Layer 13 of a small transformer language model trained on English Wikipedia (17 layers, counted from 0, width 128). Numbers have three digits each and are written without spaces.
A neuron adds its activation times its output weights to the MLP's output. To switch it off is to set its activation to zero at one token and run the rest of the model.

Output weights of the MLP neurons that the questions are about. A number n stands for (n - 500) times 0.00048.
n10: 196420473359843511303691436350459225373533533438219690625431344514664416616565372494411513668456770536749611461443606580478662518389390576392389646425617255451515659607524529394220522451377530376328514496644800436477403523556404420628462527489508544504546489443397369687461739496702604565667663517357745404434405361461565511363361659535576563423389489374528370484789540426592504470500
n36: 485446613642603530331401409405392507443472770561511318426409554472555529559604427636462434710344604492690594443447412392529594465619583642573473744373674213524547560597604670586297460565386416644554598449790392630394485523627394658426779565280614406504542578370504636554340427606571590500645518480504537496626228640439500532520370608448275364651282266316262562285313531366382341591489
n67: 579525567584462421467654479587533575555725401368404752595370350397342428365611423496106672351500328608470479595531665509465637396363401579396390434636408500629551760234257632610598291459675547531300554590492372491536448464285379810657558278390527440453405295403564765818631773223416611551626307974491482295815578496568289567512343452386657472594475810375385564436327570480309410401618
n71: 706569442591597459444737471550561679583393378658478353432635434458619482725439504462523709635422669258423629348489532551648485347535528553507674567571391318288412637272439529340427463325445304523578447555475318508550455690722663511361684590465322474322607486262492575344554730316386337493240421296569383556666437646617485522421520500644583559447403323573611614254291612413668693604333
n138: 474554670426307436468650415342615288389696546562555241220443633564702716347550350511596554601618543702578513438374491583407546540406424655737738496538410583465316381401667216330609809639675454372540605529394522464146335346214459732419487411790390571583484549625478513134746411430600740335452644546535624332364756524353434500426354423233638491445317552648428723544673305619532396471508
n141: 413544343568540797593672591377783707520332299496691397563547370660392370380398466570355855421594481567367308784572509496418650433554602403459535241569496443750271488778549386573598520376625610383720287316448584585555384418455390415259475323570461762279500556416723496408479487538475341588380544414466483482418579413729339516363601429722512369200710559449566467833559306566465617254741
n147: 521516560667476305508500508685591436471431371265428478492374684357449282466611614316612477612816638636568508828483381348437471528356397334450602524528390381637463593509573360701388364638581413602447636674569223432535450439479343508656444956354569529349504524636633286761539654483616227798622309416465437221805655251412590621573413619472710376191323460324491641518320684457451729492467
n152: 500411520508870428367525557538363548400786469300504851410459661414375376468475623403378632632453643206736562751472586550669504225555216424555592590504353562441473523737554360504395562337645418289451489601549556670447402557621222631603460525463496359477654447672454528551557496504633449826164420378337309508594755372483450629460489436437445287543466346593667633236580622404458393551435
n189: 552453471346538476526272340489586387446395394562472673621500687605459469169507694644520475708583469607313300645614522589634360458522575411322483519469689438555480573439420320364541562336631237620641625488630702500459532591862619512317533649429455708527333473335634337401566463230646572612521400576467604611624374401384631033562518673343286676560321575398470610521314228429670619405643
n211: 478688313489393536564329507637593438503374574388507264565485507399600619543503563470504458466680391527414394355657659615514511381503541438685549659572709476507630294227395486458808447456399465288619667433610620419426675656486351587403343545289419433653473490467496332371304522603536561323307410737426388569304538357522531555598539547369457658659408520676496405563198531460851557496535
n335: 457387747540130582515698700341635429504181454472391576400795593621363534519369597451337657426665408755429771335389399371481470559797555414658480375634371390601473340555539424500452755351379381145431437500470567371480573484538649523426440460779608580526566478367533612557616480504374368556580459321540500305797426773484534560489402586394547614437548599314438370480524744402537456492477
n348: 604428466640461339444794223543423757370410588647623546737332686377344576545425234372313406486907542556487218345424859544526515627524328376404559479392444485631416461451564518449511617531303350590461458419575410715561563669698639377370447573444546445377454411613371645421519434462606346511535697463477537440427437489512655507486409541758414715444532317542618416597492583406528490610482
n402: 485478450576507252416457418361779640301459681586548677646692138504455577380439465459688513479404538411436449306302727671537416724414380693585532479304380402396709511405466449587477577577473511534364568471407610512654559527625675365466454628510454393380678285515469772448384535309527524236496525256692515516577492553375706375435628496412362339302554511496587507757545285507600469603739
n416: 397324353626583446412585335453487692592644423711484398723530389407783765669725385725534485391626602482542804218563763496622524508602624554520517558550380692580617425513425617252710363385526520566701703370382529434521631254297286320389370393419585391404582571297396533432419247597287364532504318403281508421470496606371420291523430612396458543584606621601678549457563662266531469813261
n475: 528407515457483618430485666375450550552582289406454485591471537356563642298500456458449656318416488385512619669308481375482497591336480489496519540547596510474346480795623392614493427483558486507415493332548557397248472731763511438539522751371493801311453623679612532530526489613659315558328651641544432651452410439541521432516273758407139437309697507500538402541572534450613623479431
n509: 565413787409496680462424399369390525712558360441140730651350597645462353650667433561442580384400368627472544382264623397347516496541519672403277688491324611485524453438522591409803742341533668630445496340434475617550536362416595630403554416492722308386674527709346245313496208612335530425429742658617300504496778620432708469597540176508376739487426581446526400369414552364370663536457

Each question names a token from some text and the token that comes next. It shows the activations a of the neurons there, in the order above. A number n stands for (n - 500) times 0.0057.

Then comes g, the gradient of the next token's log-probability with respect to the MLP's output, scaled to length 1. A neuron's effect is roughly proportional to its activation times (output weights . g). A number n stands for (n - 500) times 0.00066.

"45", then " ("
a: 664471476649470474481478471473472471515476470472
g: 481392441550373633578594410642537396529450390572528449815479474656364548484610576133363504592498611324597349504341738273647641595595416336425372626270461376624608600572509532667458412473176409562444382531340419492550628357238293323520660810583451471778540376563222173671417623446561564648614432736495531394492557609531531607513690579604472466498550513561699064441604602517654315507405
Which two neurons, each switched off alone, lower its probability most, in order? n10, n138

"uth", then "less"
a: 471472480517474473710478477474477592471567509483
g: 457518750428498402533376519651587665545650493357529423384570668583391398540492691455849504569816687450457722523572459339383432585487611555620625354586635474371660431263284251369606540465593350519471294351414146426407553566445426567703570559461555496300328395494600472493463543474237507506697615481466307471716544845350561633168628470607639396427530669786435381689373338448378273561347
Which neuron, switched off, raises the next token's probability most? n348

" not", then " mat"
a: 481584486496497487483548912482472474470492488477
g: 365500597602651581586674657565423250451471497547533252517448508684533452544294513506468499539337537626440554596499436179672337408508571409746429595565377457374521405274426622260491547240721614453641315624472470304292593533641807369259516534634597544567465425627577369366588369419655402567569793261748497682240334630595441494457779527382256713411327551435421554599602485782520286504652
Which neuron, switched off, lowers the next token's probability most? n189

" Art", then "'s"
a: 700551475472470721763500514471485488571480481491
g: 680455458585567460417541641261608414510349526475471404519413409629224550445590217907440733286501578307663524653406449260561087439623768591693620388610415418510621366477389458446498625412420323410647539515539456630255663646640432509467610646636486491635493584282440539672431482442623519517174508595611449391724450345781377622523628560502445352781294358392566387441539409630418463426703
Which two neurons, each switched off alone, lower its probability most, in order? n141, n36

" a", then " contest"
a: 474528479478494471478476480492574510477806474477
g: 466613332554612435455477737671577607548381481683474904251331348469385434576645352486534588692367552227628184626325591525416506273325556546519347740394542684378498547434345596450594370516590632135447419463509532489358684593616572552540474350508400515442521426424496647630584677425464555725505663881507509536519193480612337539361624555628486369294519489444315313656524274514526514805414
Which neuron, switched off, raises the next token's probability most? n416

" a", then " place"
a: 486523479489471470470528479492512475482870474471
g: 449517333646466524722521301673402651508588575628481507364534443408705412604651540495659490503489561417574431541514610516457346346739238351232732481585674417631356520619669384431600261404404563531256493459427535378265565521578524243682308250574657669728585553395334736519460660279415525300751451529349771450497734406576367322580416266467568639281691559434744637260615452399534525422508
Which neuron, switched off, lowers the next token's probability most? n416

" is", then " taken"
a: 479471541502474471481471486484486614596488493902
g: 347285839408612467470412122767605421365491340670384509569516502498464455638443650471252633541754455468762712591212542489314342446657419488342465449582591376527552502542351308680735450421542586534522661462325698651199548570354244533504611318638475432406408433518575476615761604524424593561542564512292717525600738303330356547582413467301681597404441355545550584586451365512463437789475
Which neuron, switched off, lowers the next token's probability most? n509

"ent", then " on"
a: 471482495471473485650554846476474478493489541483
g: 795482792493639616451457657281430647393435457203628779468517436485480689539655644567386429386344531583492303508371453553544469134493142621396590489620622513415418646439524373663599356368425522552461417594691554456623317425566397482536494555481256533210398297392217267585452777814435705492461591773465366760462502547519550599651365344405595443708604491526582450540675427410554455507408
Which neuron, switched off, lowers the next token's probability most? n152

" Hor", then "se"
a: 470622499483473473729475571477480474472551471471
g: 587398597343659374761677224369409371576652512657485599506314615545515420437450470558264445607388397538476545448439648705572432379519553610477565457468660594553554372430382623401624205558495523363483478613716268401502558748451527505808530481717413676367308546469535430223487825774441530495655267597414502757455639653184473538403328396540231552393621389482526729766553300397383300517399
Which neuron, switched off, raises the next token's probability most? n147

" K", then "iller"
a: 479496515475564484576485597480483477496669471490
g: 719271554504559490208487408575482365512473471421352456840642771450619500447581440294400454417962630586396453721447631364280446539524630455761635586641495553571720104414534666505322566477272441497629419565264491435597371566249477672592264584500329577695678540468512573628444610657373715694477486314472362551594378354335504269475606553405707343414452519504386496576446517471428438464555
Which neuron, switched off, lowers the next token's probability most? n147

" cred", then "its"
a: 487475532471477485480492476498471481475480475478
g: 476584555493696369250536517388690514597489633818694532486579854357618369807729439431676449545447370330387486424503681568632677455439438239478640457543516470443763382569301338317527437594146437582355661532479585598474274527706473538670474502306525349508443558639475598318606571333478374292320683731426434696475550282714445558556256583541439450485614306469312556305603425643467542393344
Which neuron, switched off, lowers the next token's probability most? n335

",", then " he"
a: 482508495505703490532645604471651495471478472493
g: 609462724603491339365568600480524256588592589615511721465519592636605463713592417432415506256409562424349533716517542540606442601333666573443402777471651734602387465634557450443671521511668253396464228472552460562558593602527669311305572292409361359410438469292421352486629739690340646528384764244549471500350675699285675378253454665442592300338536580396577388567265414740444315638291
Which neuron, switched off, lowers the next token's probability most? n138

" Man", then " Who"
a: 470515532491527489811493548472471472642506514472
g: 507521492710481666443483601727385433480382351515348673659542659561455556381574569398550292655540402488584517458480536420624684504603462821602522381785485616524630460486405544605526519385435750307465470653401335279555497600317688465443502560375556535627717422494727671479499400310518554343540369335744323329595528609422395505386353745282507126612130334329778560561341641645214377424359
Which neuron, switched off, lowers the next token's probability most? n147

" D", then "."
a: 565597583488493500480514604484483496471901473507
g: 358341361622383665613706608539552464619531414606283376534229294474445641487596512486282541530433943634329585527550698648795466685533529659714454616564568375649233589455412416384450496777662342581419660550520646506645580301466520411244541756336290450599489513495254371533473338562472496506502330640328457389551420425660440401326511507469430416437658345224581273463585449540801399649609
Which neuron, switched off, lowers the next token's probability most? n416

" Sav", then "age"
a: 492596504485492473484479480534471509474499477475
g: 676418405526334420434449274424437602488505490398683566549800618495497411472542692103638654427579463486456859385631662826579340490354387528635372595581575452631614491496362306415502313199636364320419560403472560661375658585737258347602592560461318471561442199556401383703453418737571541697400224596429565476232567737467599524646522570662442457508722521553552418511382403600531409420344
Which neuron, switched off, raises the next token's probability most? n36

",", then " Johnson"
a: 489495501471614472471570474473501558507471534494
g: 839375199504485330576575442473438244558297621427533488774552429419462401411362557681388449316576121642442418682493465644473607483368734705599420519356389422497438308458605765706554442454413546620591462306734430601571370640514544357384349784606551436579525358524622683450689424629582275397478457471395535253487605428699655375367780410591554659606278683451693603301435640450476430409410
Which neuron, switched off, raises the next token's probability most? n138

" on", then " August"
a: 498620570488479475494664471492643474470667487493
g: 607346404314526545679470621491331522478508391627574750460564433367487509409618481513557378365748851364577338757474489459519315336547538367589423422480531505422416218343782547387280632587549076367483490430688682414500411350409633379369510431348437401684656116588403630412379630535588442428422541661489440387506554613777726617478882441638404539668521388632387508463715471683531543538417
Which neuron, switched off, lowers the next token's probability most? n152

" grew", then " up"
a: 495477781471478500471703521478473508509478529483
g: 457826730583408489716385366460457579442404408510572720465325476677504449461496594380610737614499534444385571301572375765227635764600492553361546509401312426654551606483427414680477127518744460522598380732506457222379478313231453396413637498385613514468420524601834460529544542646402598653309335497692528510568553470692549443516295438536278352337544556532831651396313503562327501340382
Which neuron, switched off, lowers the next token's probability most? n67

" Ford", then ")\n"
a: 531612478494477472692819655490475574479526510472
g: 483530539537215462626427313415680549524624448233564692557628543374567509647568653392465674669545474486731478494681138550295575513332419514599391533461554632488560629535363613472575739577484454323569551743352269405529321287203545528190387417614484535627566555554730538725217483444279469295453601664405585444634457520496434447700271522258469739396733268429495635554656741525434350514450
Which neuron, switched off, lowers the next token's probability most? n147

",", then " becoming"
a: 494600554472500470471674472470474561470475478478
g: 387595616334508446299664463350375595480625322397363408552635665398703394551493259621552257469616554363344862646471595474420186409399708466345548544450515405732150602572552393506399397718608472529844536447591534715483650534717221464493313231599488585602614867517447666479485400421593521621348472650699439638402638362471391476548504569369713344283586542518437342407558396469477484481580
Which neuron, switched off, lowers the next token's probability most? n152

" His", then " phot"
a: 491521477537478482473517470551750575471474471492
g: 535547735655460398465129668462541473427178421509625517530449486532557675442440403274598233573625314600528515510391269677549448468421397569871525493607463322449462339855440480655579540486382438366326576451393426317705505606397618652181462656443503513584723566636476130489616666440686618746461625327393547331473631501497572512460413613496366709591523352473358462435383516550523860582384
Which neuron, switched off, lowers the next token's probability most? n335

" (", then "195"
a: 474473471472498470472498470532539677470473480472
g: 583336703495364597459622272564499382453374399383433479270470498584615597743438805528497635259261477668734457383588429609282472621613407741514617422485514693412385608841775450407593524681695546544422542508424536427444593172247419425552492511367410781639403660228440533774583455321576454624612290414550621659353474390320502344599403609296440723392561595428505478482363504287474485445655
Which neuron, switched off, raises the next token's probability most? n348

" and", then " coach"
a: 490472498485482475488486471700541480505499500491
g: 452298294666605327559511653536413462415651692457499594251466431360377424464590334512496458422543542426499388477913815506331570467447514606714224705443437597513557637584793498367610354595468519308655513624691334535654547485470314463455174483440605308570688482583521619312473510350433614744509510578405336451438556461470572442642512429757260444405774616656433415544430278517639526625087
Which neuron, switched off, lowers the next token's probability most? n211

"ode", then " Al"
a: 470493470471487484592632486480490505479472534472
g: 751181424450492556327271390347376337480570657514497384581378559644503362304392525696173552595346511368371492559581563398544556408570416458395529657765373485619167430426511731484417432177476668541473503472432650553373544681537658248208230728505569573653560688465517423619657606493611645542657305454698473367530386575370470735741572447781390627676396698503456538403552481544480459689442
Which neuron, switched off, raises the next token's probability most? n147

" was", then " released"
a: 491471492471636485471521472470635472513497472638
g: 386302520514683421556578470391434499321320427376514417582738586346540935436704567247343621666373528529352389532452353807339571449728457450477605465589522364456369360421495465520478623453393480420708837357428630372519460311326532357499562512728647541335565543737512227583357656559532749720350470416655537428657710385747579694325447467373525480183326395581488444556492594481451593384681
Which neuron, switched off, lowers the next token's probability most? n138

"an", then "sea"
a: 480517472524759482516505476476477479474543473613
g: 500295692509458551679588372561428489503471397511521288453327679384548641226525638369369632553779398454640555312432594558559461421453560578292437532926678564516682442568548403705545381581556418323634464563341545526319215691457342577603574290695495389476243322448561449664527589664371477487445385467309477723665476384263598667502323624608613560312606275600466897483507365461421257606645
Which neuron, switched off, lowers the next token's probability most? n138

"-", then " The"
a: 482474477470472496549664474495478555484490481474
g: 518593688704382634430281604488450653604582495195399592319396525461480634214580474515663616463509410506673779762558631414673491472537250605525596536310547355543400477558581360472386445807668309539559498826432450358390605383556378819311678669393392295470546450414456444557290465398459592505424405389599360516400318701599771244617353398423606541526553307508210445389587608768571410474629
Which neuron, switched off, lowers the next token's probability most? n152

" a", then " two"
a: 493564498470588519480561560484711474476633477492
g: 254519721550443359479585516549389575336514650099582593400491717394620489235537451691497442365265538539567612419387332307490758344487579646265678278512658407370497353647558505334558534498476584530586650525574638427326274519737387532639444534701571668431499407556580452315683631773351505597461628235498627613561499456738700480758468714384641537443542459188560525301400475453543391251406
Which neuron, switched off, raises the next token's probability most? n416

" on", then " a"
a: 484601497485691480471614476477715470470636490498
g: 549709578523494205488499630565191322565517474526372436414300500340565283191458561466593405323556546516392486646547597275794425522482363457412550777549766536537405409435714663487400338383399238314759601627447536483399503634554646573596432381509434489525596254366480538490483625365509486338591894412257387469618541470528746585832503511735498389510558470485649509481867412608339420503607
Which neuron, switched off, raises the next token's probability most? n416

"ished", then " Star"
a: 474475484487486534979587536483499570480476481483
g: 394280767698576679384423655654638726474378743530445552391766262457536485375320297557267718201437421422701742392456488434667593353430563430580648584512670595273363438586458432622466499508429664681672436524489350597315497441325499367438546465349345363400296482340566400554543462570543513567592640403548538439426339248374378753558391531844608582788604709322648684510351552416417426443521
Which neuron, switched off, raises the next token's probability most? n147

" G", then "uns"
a: 482715515493509476536472505471478487482675470475
g: 576339538684600268383594496525654181698559619610575555531493540680352518644534340412513458564359319580407720418572519659580692601637389420331566552591627629498577607546507436626654346387547518271427789486534447582398722306288412360846524596315483361448569292440599329319463337166633320650810615480566168619583721332417486461453625445373277516390722574380459388561533398580457415454584
Which neuron, switched off, lowers the next token's probability most? n416

" at", then " Stock"
a: 497474495479574473473502473472677470518478486474
g: 484400452338526375478537459669575450207417608824500405685556406598540526734118594492500733450423494589336467551521586774435570333359563306375698577637253694679596719689513684436520564452514417548333352395667260745616416591465523421478318595398509323330527581373770500553582491361365588503346508543602425603513590321311314664439460588606414501469382649291624729586640362547377629207321
Which neuron, switched off, raises the next token's probability most? n335

" Adams", then " repl"
a: 479580471471470492473759471482473557500481500495
g: 331626585478535679365575363545532746502514343656690407504478655471384600484606491618544409294580428657688271564667402684301617586635457395504252381406434581312259466810398348441666791516542572304575382363435537427377359473714596468578236161537317507344473546296629810735668524403455412383622591543296638296604542346581518576776630443268682472417305516477616551490479524577608451470453
Which neuron, switched off, raises the next token's probability most? n36

",", then " Ray"
a: 486542486470597471476618478501473519474474475494
g: 735513445452544551507304361284426575552269539469507337767632374575549429372495321765393611435450349292478543496567370558364391540603508442715278631583315451295704425476437455806277605293337481685673599418664486490445501309479456365421713635609817766501597285653726563347790326615563570622455474458427534367628345571463532628563655307524215687595566377636503466363433596537371312535585
Which neuron, switched off, raises the next token's probability most? n138

" at", then " Adams"
a: 492497542471472477471586478480575487574476478482
g: 656468401509601509429302389591503287538499821653623390424733421698559343568290548452319626514560454390688208598345450489459385555553450475760448518729567513577514187664499609707292550264524517434578366659713468444397446566328535405535521755721382548350328470559905749496717533450566473487576425457407538206348592593491305541449671418680405495708333350359681500475579470404409310355423
Which neuron, switched off, lowers the next token's probability most? n152

"uns", then " at"
a: 485482471647475478510482590485471496470487535485
g: 596416514409508489546520596331499557597471269413502677245351417498370337496699363433240468457435621674519357430584628357573464263616517450477589664721337522329346621689717538596727530383325447457254490448540558596796634470547426662455652740462281620781508481485142355647529624369435623639767534501467276403562539437535584711649449499383648476751525256292441213434650450596496498625317
Which neuron, switched off, raises the next token's probability most? n189

"un", then " and"
a: 472470478609483471806474487471474571763488479475
g: 399495394467534627561652429566428536303514216450542412061505612674450586460566318408620349686341669313476539473140713399396694508625434263499613380512575597374340549558662648537415410483448496510364530509529547318555526469832562682376577732337373573513399373671322519587491668371544570708670227351590474464496847594505667577533734759352433398518419302335390357549674548557559628396561
Which neuron, switched off, lowers the next token's probability most? n147

" two", then " months"
a: 530471487489471473488472480471478471865476477472
g: 328726526415490496616519623446482624514551489370461654405643674367584536444641608426573454593370644727324538309615306561319372373697393465583571491379503536494547371412372450446475334496590676660606413252620631578440303606286379220584437455888248670514265335711703667435345667636383533623464506309600388690563546466724571574343621446404430379338680559614723664695310253536360388281470
Which neuron, switched off, lowers the next token's probability most? n402

"ine", then " Art"
a: 501476471472605483690472478472470775591472478471
g: 469414505734586342253497356375433403440424603505588308516553447457417515342459488372502620335560454552463321529536428359470613450453333334703490568620478564671346759660526495392635468101308217572360615510311558410640576628848464459620775705258612444501526320541448559576370538660664443413454636605333831477298521495299407609689574462737553615670598434720538415445388563716707520226423
Which neuron, switched off, lowers the next token's probability most? n348

" his", then " first"
a: 499510489477596537481602477483737471472487473471
g: 499689655389467608685353704540589612429353277296314647594602603569447619480641687393478779593642502576360424556524581492248531473500758473240599285291369387397539572472384373560588453682629332346588642628442509552533738265316599887610634600463530479596448406555641601472481481310584733517406147489238606384568497488452423398448344245243409244589634691458637581431423437551496454426590
Which neuron, switched off, lowers the next token's probability most? n335